Layer 13 of a small transformer language model trained on English Wikipedia (16 layers, counted from 0, width 96). Numbers have three digits each and are written without spaces.
A neuron's activation on a vector x is SiLU(gate . x) times (in . x), where the dot is the dot product.

Input weights of the MLP neurons that the questions are about. A number n stands for (n - 500) times 0.0011.
n15 gate: 432406489623633440548272401806518445465298290469507464514478592563466615411319367673446441636792388580641425295514390603667643483744600621771472592595422305441416480493411404616468598472563552483358507581345593610382566379625412329451651620560483398610511486493633532317464643563333476433
n20 gate: 534334570465500548542599571542665577386543559616667635706427283606531605261338332390247766364359508601371468229730350431520420659692419301331630603584477271550500703577711484676528469380539458450550504669433400630562407551508461715638404461582408276470194387321606669387575298441574364579
n25 gate: 486587415450475625469510582579418545425433461382504654447511610489328412604364433305663336470525447314362647131614586715500389580525555342677767481503442457500454459618633489645592496619560542762497565468525455557225695475728475270440604454553503425497409763335408496497450412366385377625
n32 gate: 392524452456644240484457488469170582500619508421444439679529199720453500639516592472595650479432568341607496484755532433306353675541763321424694399262426706548620646688565407610468348449444626594540557532508634572555326532409641371753563419284461547648562576293403226473589862468305570596
n40 gate: 203452511574641564460583369515448504496710415460434549496336525374243459466301626567534511644392367470657327590420335591380583735390336590355425632392392496493352415642485496547605618559460380663515568626660442356580427328555515596619268564537384399602428762556468914593545456615511213593
n88 gate: 485373530481564565433728557585367723511643352294530400421633670614593481396396489470414650576252390545602539433411331470542581587690612508378439436692621454301462580619496250533580708643425422559537624785549407482298586408515366551641270515587493378590348511573379836617884511614350482584
n106 gate: 726438541302615391391489455507552522523810396485522681459477337444518404610177337556489456492481422396389492583198571551556511588698478326642702391648435328485422511536398417496564567357422573606687549265418489532438441658688282304522471279277791475387672615530565451425549437426721446432
n117 gate: 540358402629704561522687626226481348252684583504451645380453548553353707404477530538434422496545628500496454209470439459393581384446448554648527583408507481530413525544435435352702628593279682692302623413451678658474638458582439379242230732685507474392535320534518538405523568153507628594
n141 gate: 507543533409663544405518551684395610274489424607619419496444451725673377441343471398552507337591453597645434454496544361544515722400564334584620447570532464360312413560566408451609406393435557525393448456460564473700110504522558605736333420478337423469619687372339580528680612858238392472
n147 gate: 666415463451694652749558466471500342391481328400500602545442474582401243477466586323546253744545563638677424317397236405405542693542573549312443363416449259670541536709561568657504661408266603526467511489654559653452289462522621531320577372534617471422335344561315462489534321586708670543
n149 gate: 461374642548646459675744496621493729577496500360398415246511600507489605392522555584466651554277584736477496415400511554515496663481393422507599783425433522529566521593448404614636558655641557407381411720580270497280226640619566795632382526584378387552429344456496416426297449526486327717
n160 gate: 618741523496527454694555693504542507400557451489754500344414801420355675457377549393512598548473435397516554548597542395404523753336466550764519496578430415534534548429636279277758599764333331575579395596527436623398587500201612409783280600378616367551629496430622320430566394691409419551
n168 gate: 437489623427638488429701496530492335334451776417538282393567672369406171484384603396405511532327580634449559530590512745477578496331496539326411693537370546671385404620496691586341527629584492620436398519692296551557454706767380385265481330404459287318626634656455767437411565431591704555
n174 gate: 383470545508360446448599443459849711550519496534470519609395500432585296558580251576419414575489534575243473769422561519554792463396700762363553556555698443425489631478496538714900772702496489581582504621428522554414351347601668516386563470613593415439461556577419610482266320542418412337
n178 gate: 424623455583515630463314663600394563397478628385242431500376544624548444745329343572369519342424470406407511614478732323321500407600400431133424306522551743411368500286527519452614583560537359625262331477677463643519697664418439461606703454297566350514504425515182614402450601489437547565
n209 gate: 525354552285485425529468418569318612340427434358658567559511489319453323575448555570424402337244482463473387363551616370261616584345554571389455481331572519639267578486417451731541607526361268500544696504667438496424332481661493251700695243482569471489511269695342519297545650341452357426
n210 gate: 440529437666448586428471452475441406400434544674606634562538561570407416538548394326368627550485596661405586256633556504377526281240305376644663504683593582394504479778376754525385485431555533532675677663456761441300529314409530492208561370566403632329348625291479630479582584570573326429
n245 gate: 530375547433516568681699624898286423309641528710555488689370562480442520275764449540500317600524524598386484246515412496540379441601345436567540442573534560527607341430400368542401488824480648508465589670872356447438539264543512398575589221358481596425528488700197413340452480500351511580
n254 gate: 687447593486410504556493460377634394344571432411529340032526630496689554668406453475404535651641403471563489461591652197547259514544765383453333477497517558472522517563460456504500403482521429458379702478446617408443663475447427344385648663310563580364452718420347363670595368601628420365
n255 gate: 477481316673547592527344698573330308401481426492399269441565404437366527468671559532460337516539665656496444435358468477306412165524342596599607442454272140488677485585328408385445367450531461627260332614551404537492585361640456577646642207586508317504581641432633555322237543378364807485
n263 gate: 278659481538794880403337392522615403353462259707477488523480310301586439535527538481253549524416393721567469474418612462546364462660545578292469432511370789663454493421566710560581416265435511537288559427600560722568451570648400369611493527599238474500614622737548319393589401569375500507
n265 gate: 512467437411479654434500641545894525385492458255785667601296541656393588431594323466201567389373572223474376521483295405555625579724289539415436327545296857387568743649431620484445315404550438760617582762521197648583592555362526513487537585559380512584556366449635555190474584521345459699
n293 gate: 102523354581392363406549496334272730531638515458305594519496466488290439633784462446555587443481654669492289470477484750208183695524285406303473549403519415610419352432520395556589408523347515605371421481597402537606489453374733604655542438596323582496349600512679504399570328485355418552
n309 gate: 374321438461608324553451535655574511659661681766619301673651643334583554527418132543528675783430542558703751432492457629422578401555561508314652544391478562462600478470433375297547604652393659368462465585423330610755393519389383412469598488600289256292587492590455562582629741404592463519
n316 gate: 571475431581591404504557441486489647622409438565573489427459632387532627548696336643552659707262598613406537325672422249700496623649385318603736561550433511619361363632240548550489686453587450368565407489482730451496551578308880583639482382339568493340665580515564368514441413683634567440
n321 gate: 190540467493438341675634651443353518544551518662591555431384521580475267285522544603305482600518471707387633468200478264773519587384396430438305347277521250475551461557467407340540402511533507643720567529588586552543414275551518610405647445281661585334616478441656500472578525518464359475
n337 gate: 419684318485818500433563489753420533473334439474281258553418378492393666461650625191465582524447617610453566474459638411423396402426247612401458289437537389571599332716431335456664587354361455615515519473618168352320485500538339614439485408553429496482309353519680531603365447269365548642
n341 gate: 531370604404640516410643589609388688444781532390611589639303337380484484748347397336549547881608663512710350710555577476347342508545390569580283412516519464425436657500354472562697388453274335672713447632460865572268508468409520244528520544412387492659726480435577396558783540412417527538
n351 gate: 693268522435617403351576535632548479544203556393375359439330475557424418513605561640166436368509825457469518487245526513232544728371308677282259359259449355500509592764328522657461548418397491360474571544509308496389384412754518734635343285513402525323281690571563548391438435318336059533
n362 gate: 587392453620616608789565446555487190453384444608566554404428685627679626459577361380640480493510616440497652451425604444648568421602608774604564311390677433526410602595530679435500430533497651445628612577620376491454582614318443607513595523527480468535408543453329644465632427600299346411
n15 in: 470332734517595662307477273533377493730325490460378345243539371299497449704651466339563430457619385331370362530573421640335580406642573541435596628566520500520606477410507483463507385446439453580617684585442490419436413280358630320271440469398373635400416503479520473408565365592645480513
n20 in: 600500667345493293461721371405352651321500724655430480650555415507536527336317360642455497405379644580386445418507341398392476547589490565554517549582367564397409381401473503323328537616670612438672524416651480583560348524457544646416579544349385265392272317483406530500361517413490633458
n25 in: 559503579503456403761672683621414503517307319682483614517433623490420367510493551424532345446400305439549500360785500601403242497507557333706428518453497545612445707446549469403641288463405500590497388600524668637480574673690500220589601383329517397490458394406560507424736422486483447467
n32 in: 590496550529658405426545467493417313496760529582461303575326458241703432551442410453482496519338816411615357637504373475355361354415444431699250330343301689610471462556368682447391446383629518440372559475486440575550393456479435735399511641604430643480474614172399475625522568353361497576
n40 in: 312540550581564469395516626549449477524547403483594401265493598419746654569473487564545244401459440617403343415427517335429507520517265507486466659451422476607362290434387544839710456440340609375477514439436431506500490435477565653480507568796302533446535587404533551523500430554660337258
n88 in: 429377431573482630482440371557485618419391113403489600471455575537518555321519442335605482627224606383289779714518345504470373533799371604452470723436482762446350511561373478572559712663573360564511623629368770510579605678544459648489421319518468422458594740333418478514433496529475468535
n106 in: 510493317486360398616549456504518380710511453681243656543563377673370686580485353507448475575439274614481387528493511440649526546496609474648725274339176572386281804419383577293601808482479489461557482475568327490316365569514500340449419355647602434568567579442580551406529439496593451531
n117 in: 479599543557404428563417475779529538644507432514436511621423608429302337627565564679083549552568475465493681597633475391587482542595542475457453365583510363588396575388504507552367468341610507301479722647546539463535458489221421526661668453603531174432493493601452626576428142521737455414
n141 in: 621655807535580620640571578456504702546528232507389436524593531413582639568652441525493510397633577649356635534527422490302536590543545617574416460296473482611629393565248546517560340445656459524610557335220380576645483556559535724311763454713411517450364510309564359601578458556542385591
n147 in: 355393375671288253473544588636406541402334413641559440611590293538466552408412556399557328540507483687554822704544623493447610611404202433349535690422541556665441577503468489524381371593559397377459358545497592318589490338483591493392425532427404551510396372299787398453528462490345409567
n149 in: 394464547677683524393700625549493389561477597516705611626627396607507490622396321389473467626339423596421554370657436529675493602561664320611275521575620379497463510565483500568476284648335585451671500570627611554582520470530698590403761500587631678541507543348448349526578401467550722551
n160 in: 602521588694634407483500742438525538585409321521378578528391376461517521532286598507717486522468163339580375582410571517457278469741618249677553393596428521235585524434686461555461461580490299583451464726514303614431493735441397496482362567521566329450529612389384557296489504465430473341
n168 in: 554338455261367539432480429503542435638455444541486599556597486430404573721560545363403538603546535315424582517462624617624628240185710603602588386629612366420430295548432748770422723545472304445376318493282452463479576298427475623539647574514284551460543573560483504483489521528288463443
n174 in: 731596673559621507598473322609535544745672396333390598659600443573666514468496572444592579369594462414546408568442318558619666407532480475382587369554463444589365513408489532473563552483524360473339747232656466405466373426362479378462510318802357716444361534433624587460521659521431379250
n178 in: 664570588400688662417503511413575594743296521360496525504650400543386779439403458361649797612262634444471435531410557542529605363283323410468479619348675511472376684503511457628350525479525503635598467443763566651517430443475532599610476468613472383574238504335442464531475627762391575384
n209 in: 507387408325659462229741605406641438485658496650445538552473576404442312526781382526584573504545441695561447493424257467466459647371816526429466205457400366507400450554331380565720356610390573609595576455489289521547226534357448362403736493567518568605572261643435399622545544493371382400
n210 in: 521362704504636700507507373532597335699500600748464518614359602482602758460623690330574667534381496747526358563384587500373621372364588496543475583416490620525507552606474766612457407532639440563355661716439493486383450525457304574612542482432475559200304593416667561233365436600482601490
n245 in: 315558448427490355415625616772689371630510490383586155611582307437361465518662555563696438405545611479489482456398756346482571545329442518497440566409412500476402517871649486418482535548693562541613379695591456464593418391679567305441480437469411557444593355567571475386676676556507473443
n254 in: 493597458388185433551442397524606414514448472358326337239468684335684507407550451437568652379447654462428461483661511607436596653647772340338299518357442419691521446514333511438486615562462324438427496366300490610434545284601525627767575436384699575424356629500561384534482528472559371476
n255 in: 629479439525392738461451748334572602620486396347414694374582419793627568246562475627533525409580529471392434363564274581237540482681401416500609530528322376489598438560192423338518619521618557288660364467475645596682450500482416556279539605569581504428507604621630547587482453691368709458
n263 in: 563296410511551639634644456518489603361392475553399456216422394489588363507635475522463479371478215514455647627514339571489559794485550629438496591289363628582663542571485654327500536414324507507529286326322429648343350686568536309500454624500528518479556575247475358374401292164418469465
n265 in: 582460595452353589672504589425419543433566559475515537792625339191511515500389632397553475357297386427390280403432277489400276384523280302404648469411575419515680373597440921500367496271580576482507579570555561517475544556471526466463525448640590372399606723705407470528418569375799518447
n293 in: 460529217500433542201489530518669376541345574559437455452512609563635437587383448493481474492534533318492424449496428522477367400508668428481391269417757383467354643591796508380632530327707214485378359122564467564301485315659444550564566594750529399546634296481710496446617615392567532622
n309 in: 590450440453610425386422524510594503419424467493480490407645683497533370520645570634641639816604323407362704699641507477524548540438602718463487542305565591500410805543310449578466430477560405402503336641557355497513490585460682614530588605463457780662627623639351672494531640563483494484
n316 in: 513538583406420423595547251469409371458472566616455373510622470260530285546338403367529617595458625528468415361452647630482454321535486256500482456493550402411747530466458680581451680610479534632630702549490585457462442500342560543385510241490422655460721735324436559332331738503700634397
n321 in: 339329424549528447707530556432493683469438413599390500531482618424574500613461559611379524373340569610618500530449507537553348428294680482458545271345655822527524463683426806507430548401545405761565585580674507378589582542249507590688439500479565460707529403504470531768514562476345342587
n337 in: 597340526263397487525509660560656414601561581583497546374343576610557565523454571536281573728494277526490368399506369421539352401487487661480598592487613520430487469478342477380588490766471471440526348588399545482551647539237585527363399764419348261580477465474503451553579339558394412351
n341 in: 616458542553472464528346236638606438472458370528546443616464552606641549371493665404428587329372341373657432376680582580393460794525323425560393689270500461486475531711658554655450341538482469493493651493348254487549416439651749548670555436549414527353431651332565411561360591585612732341
n351 in: 455429418529407446500472439451608560460511468472290573486378263471451536522478600752507341410892489229363493608311500662348456237588690646493554395528566511560392528458464631566421625373504387416489661493475507466486472496493475541532360431346616455367607842627653493278456653457337254349
n362 in: 644403547422463545401477466586300341582617375690433373567817484398490446328579497442542427230330574510514596583642442473555448621445736438565517660309372561570605659520418339417592605614356537397557434453571384375500393479456497535700361364520427401385500433527405217699476604382406644610

Each question shows a token from some text and the vector x that enters the MLP there. A number n stands for (n - 500) times 0.0084.

"3": 414593363376474399466406577582470511586595507485577645556468499404546419373482611342440457467633429556491463431443444616455587452524616545468370602578469541431448488368483710403384540501461534584520501427480487403477560464409251697453537364705471492458599545340426452525471387658428620647
The three highest activations, in order: n168, n210, n255

" in": 584577635454522524568433436583446594530494480584585481535516474430551630467624475335549527505628552573606697489528390638532572542466684351591561658226676533417326333569520574541579551451530450498667577546457497417471549515484513550452512494727602577487572556555519494539512542621512494443
Which of these neurons fires most? n141

"ç": 484530449455472495449641603448440515596389469671502614520451560407497281323501515435506427519501456553477558403575366445590568470645333461310644644456409564488509385608598541419352486520527442313359438575546538575335515602468582457547537602426460668635494440440258423476536433662453550456
The most active neuron and its activation: n147, at about 1.6

" en": 585487497287492457397462449528496477433632500386437473469441558426280682475501490300469582513639581509745632391480617636444595702512407676549577464339622487460402391608532490603425382560502537360570617621567709494537598443550521451427533455483447472540560489424529505448621397535687548415
Which of these neurons fires most? n341

"oni": 659510594507476449386452474566482541524425448512521626511506529463392472471517518466409456479543556535591495537562527528625462538542541457537430581439585609450487543548492428506417536641575482358470524576538635529489512518529554471511591505959505452474628351530421391579457267516561537492
Which of these neurons fires most? n149

" r": 557602686390536501465448556460625382389472435521430518574536478361353372441583587371446329511240420542496539570501364530604663545423476544505408471441255462406405387544548511484326443550525526294522544534473470426579591583640392583406431500491496486744542492509562483535419586673482528499
The three highest activations, in order: n168, n265, n293

" a": 561514448342379499588306535549547427479494694597417615615495497518269486511452479576435418515466457368527442569532474548466551386407588453428394502186485643492263389416516580485393595410332464565509622441421490447588585553455540501597671493535473505538405576548626412491454578553370367456
Which of these neurons fires most? n351

" co": 605607602354540447484390537644453555736636517520429654461480661379482525551649478405465467534612485429610644507410465633346553311485400453426469637523620605329356434442554407455588471600551386342394549549437521360422465562558456488554487500610442572665562596551495550561712568559459414490
The two highest activations, in order: n309, n88

" on": 470561512610451607567432414597375602551391551679517435568365564398455535516617517327426462529618496627547487418592472574497637430435518426509554696244545472250544334470584523525419494466534490510559504445475465437529549497396531557481437382633477488624467525637566447641565399564625449556
The most active neuron and its activation: n210, at about 1.1

" K": 443420508344506371492385475485611339552398482587472467524465500408504555530584637457564336596560437424478590523616579425372618432453528455468269539639422539397557370419525426423525456577488513254525464505441522481627485460515411512532470522588479369632604317314477568607463465640601408436
The most active neuron and its activation: n265, at about 0.48

"K": 451541540458477312505503491418452443561394510610436549478434501444427399514498466382475417542593561481477487397539498538516513468512537436440404597594563617459531354458478483520423491569604535344503549516517544510641574500473488560587528404949399460570591345559530415617449463479464589489
The most active neuron and its activation: n293, at about 0.6

" tele": 547531481268601512456490517610422610488455479328295583356479528456418495614657493360519561482656521506645499386723408678502594430547501544418489588400507594395547438512594434546481558515486355354540581647455543318513540564508453503359457396715370440588581443460436453461532365475507548570
The three highest activations, in order: n88, n337, n15

" game": 382425495365491422646382519626387585561482540480431654407471719489360302463563591513389554569529403565616492471554424477460617490362496458488495549401398533364550405375543505473442488667587572553572630443520468289405617427625334477532539416761599507668541399527475575574442409621518481545
The most active neuron and its activation: n321, at about 1.5

"L": 509455581532530408557393459406462421568362473470384706379505604510333452508665506475394500603527443447600437567486498561633550427457528471423462601449358647544610430385480509447449441524459622410455523419499545471413687475546430502603558460906518451641461431461515483540549474539489518448
The most active neuron and its activation: n245, at about 0.56

" In": 620605629493484513542419479575455595538499528542533403526487437409532551453583439373522544505597566570603675481590386629489537482460682351581538721236657555368372342529578591526579563386458495472645633571492512486434537528522493564420619456623668534477571583492570465645441527598563490474
Which of these neurons fires most? n210

"ing": 372528550446523566568515559497376529552415503493423562463504534431306460454484545389435430474464564528533515367532457486519514562471599463407444547289649543477383511485539545460390499660578484439552558628601509383436655423464462420425552444883498385645599417591586448590354491505457571525
The three highest activations, in order: n117, n149, n293

"and": 525575497263510462511453438533524633414397572379479601420537502493396367374568490523587543529562588501507571471444444526458623388517541565529431490308464524507469354374529521543530502518689449498463596475514607416345519466466421493490550515897553528674596398641459470556480500546514405461
The three highest activations, in order: n209, n174, n160

",": 443612481465516495572474497477469699626452510570640593473454477463497512570274570392562468471531407459608565533616516533630486489575407408509514445328445527503508316479567563392561501568728444544646468611452485486389418444450606625583456514856569471479494625637537509476396396463550521497
The three highest activations, in order: n160, n40, n209

" their": 389517409318552435515433560535507463520476455455437589498477560462362528513537506501525533554584577462606503502590480547592564454558568482568427538107550519503432553499494604480460501513548464432532512638539583395447531587488387457495492483809480365565488455566551486589425515425378587462
Which of these neurons fires most? n117

"\n": 565588512430510403421448529401515493440449581658502531513456494377483457704579513294482463470676392533624520446556469607561638513478480406503352634349455613481524526635572406350516513467647393494642552712539427506508498654422435636479584508700545539532591539671583499537547498471605557439
Which of these neurons fires most? n309

" cl": 508621551288442451479424542580491318443488491426446607453414601504375372500590557298435524475434565516425542575428421536676565438456550562591364477357553594513638472576593459602514546536451472316528430751476472400492557411661440546433503419542563512724505313499494415653471539566367478421
The most active neuron and its activation: n337, at about 0.82

" ": 548530440389496513560501564451404559635448611391742578529382463428439316450558469362487394511512407556458559543607417571397616459488456400563435477396592422514404218467366450451442498501581441507486624593483441564416602606496290643527571401614335525430356637437498493473468267575685690544
Which of these neurons fires most? n210

"9": 432551266416441445675460502567551423576480522338650488591491409484461339420589632523431543374460405536587514504597541668447591476532594397628443513493460594405522290460531423514480512439478461523509536497647347395391540533495247573593764318567374417484551647398540476446467401523530668332
Which of these neurons fires most? n168

"ant": 593599568365479523533544477653471672558378349525344532529535623416628524449451604461405525459718543484544664605669434669459496447553413533510466400599480654466355450471549506443287633524554548389403382601490407655392448532572745565439530417588440487567375461267454415513492456633546566451
The two highest activations, in order: n141, n209

" B": 619542403402448351403275482586486603549457505503389460374436473415499426529586578570413418550580445516524479655489381572520644512523555392571412553650445496399458437590573580396474414479459605191449575504485329321602426546407536553458511533535488459625452391405486551549506439480578576550
Which of these neurons fires most? n178

"ival": 469620631309496441499688584454450649596405487443381557430447624483368508498543579493415419439574588599461519440538624613387504573524541369412500550328630579464317438612565607494373469550628423499480572638487492382461509465534488522462558346805486363573625408485525472604379436571611551570
The most active neuron and its activation: n293, at about 1.2

" Festival": 486520616523455359659419519379398654445435642494475519499522544379450424411582512431432456476578504544607482567522493590538458559553610317567349629329378609432481348419631444563378450617553410504429486533584515569386555474516407612464476489740580402646555572570523568510524299724422628434
Which of these neurons fires most? n160

"d": 517620466322470318413657483586463579469478643421489451277588492372392481493588392435389434522606557604373566583292709575607515453546531380462619550573597442525433287458570537497411574441613540343388529591458420512396464484517568587585520597519574504599612494552623492499242418565426308395
Which of these neurons fires most? n351

" and": 542634460446500492530376435566585581587489634500561616406494405602476645438421526603449539558473546346584408669655475534638542502534470581432525387184423576448456437618500570444456545349709653557515503560512653349532560547492460543444509451723463432542519504532463460508620473494463544510
Which of these neurons fires most? n265

" Indian": 544437352360452247571409543382472383428406547446523554501548560516401658428665597480502376563505497484512492633787493608398581332494475482520416523395491651281645458386530535559437443595482502456624609435459552507543560579663418463514414509706434495607489420434400489623472384640525381555
The most active neuron and its activation: n174, at about 0.27

"s": 395562462284479466502477518659527491451438551415433595634552525507365583457530521534569577490523557427511502591558524434536522503494576587554523467102466563550426523446431623487545491518515535440484519527518631445522451546556442481521455510807595406570518453582514543512429531464433552395
The two highest activations, in order: n209, n117

" the": 463534502294481398500418501606539426443402533490498542610500518488407507438574528527601467473552490476593529475533467499523576363518566485584509456067517523556412496516470605502543443482508524444502498596448639627534488562497461544560511494784551417567510515564515526495514577441447504415
Which of these neurons fires most? n309

"In": 650621579503527531544477496566464528532568545559468488524440448439583603519550471319452570542628511595644651469587329670476535490481620342532544701253675491313457334507576545554539536423459513499680598547508528452395540573551448540425578469676663471499528556542579427594430549563628475498
Which of these neurons fires most? n210

" CS": 541420479358491383516300412351391554429491575527493618340509540441460416511685490385372443544543379463660471591457375516579580386549471549367521627436454653496587559425563506433490529639525601368484572341553594499439567522567488546660570555805463465645552422470425464451548466602480569532
Which of these neurons fires most? n263

"ians": 541533505339472398428564607527529391577473460524371660411525489515460464464506451377446417549553478575562509537517560515555483620541608528443391572340558598348459524538451453529309490681623542486587606536558581506565558501446436456367506359867522408530516461491446364585453275532583503436
The most active neuron and its activation: n147, at about 0.34

"ed": 552599494546572423357496508518343442519411577509545510465537420521584452377384493392417530536513458529454495354520678471505410305464517392465487538519478655479435299498547371498603588599486484220416583504520520593455350416474616430441584547681500402493576340540613493553438344590499414386
The two highest activations, in order: n337, n149

"ai": 667544486489415425453447405395434437435389627490629541550528542651489673445573496567443435542408477505559474553628515557527428522411530365473464501420470669430607428427522465488392431624471523382527544519425702581490594559541507521500591549925460534519618475479574454543485364496576437392
The most active neuron and its activation: n351, at about 0.52

" Production": 492466577366535433537326550495444637564382613467378583366551499345424452525612587425406405518600537640602459347608490554516481527570611408484393629420501545333548404483627538461407539670540436462423528549565504457491493534455480471433621416821531282640616481547414456468566367609417561480
The most active neuron and its activation: n15, at about 0.59

"'": 339544449254496404543460593514548531517497475512490616439373514397465512473594413387400482516625595561549505484562475531572525510606464511546434613375648510474428434633601515459397520590517447435535510713550558468463509525447402470419597353869428390538507393583516489573345443469394616483
The two highest activations, in order: n337, n245

"h": 575548615453615623438517471579520489452380603515480518398346481480313447498385490489474577573453453424459621649738647430306576468483520534449446460503499449520411494467593555500405520585430463505487458700576654652558512461586551568427330600350309548642846454360360689517414531545403556435
The three highest activations, in order: n178, n168, n160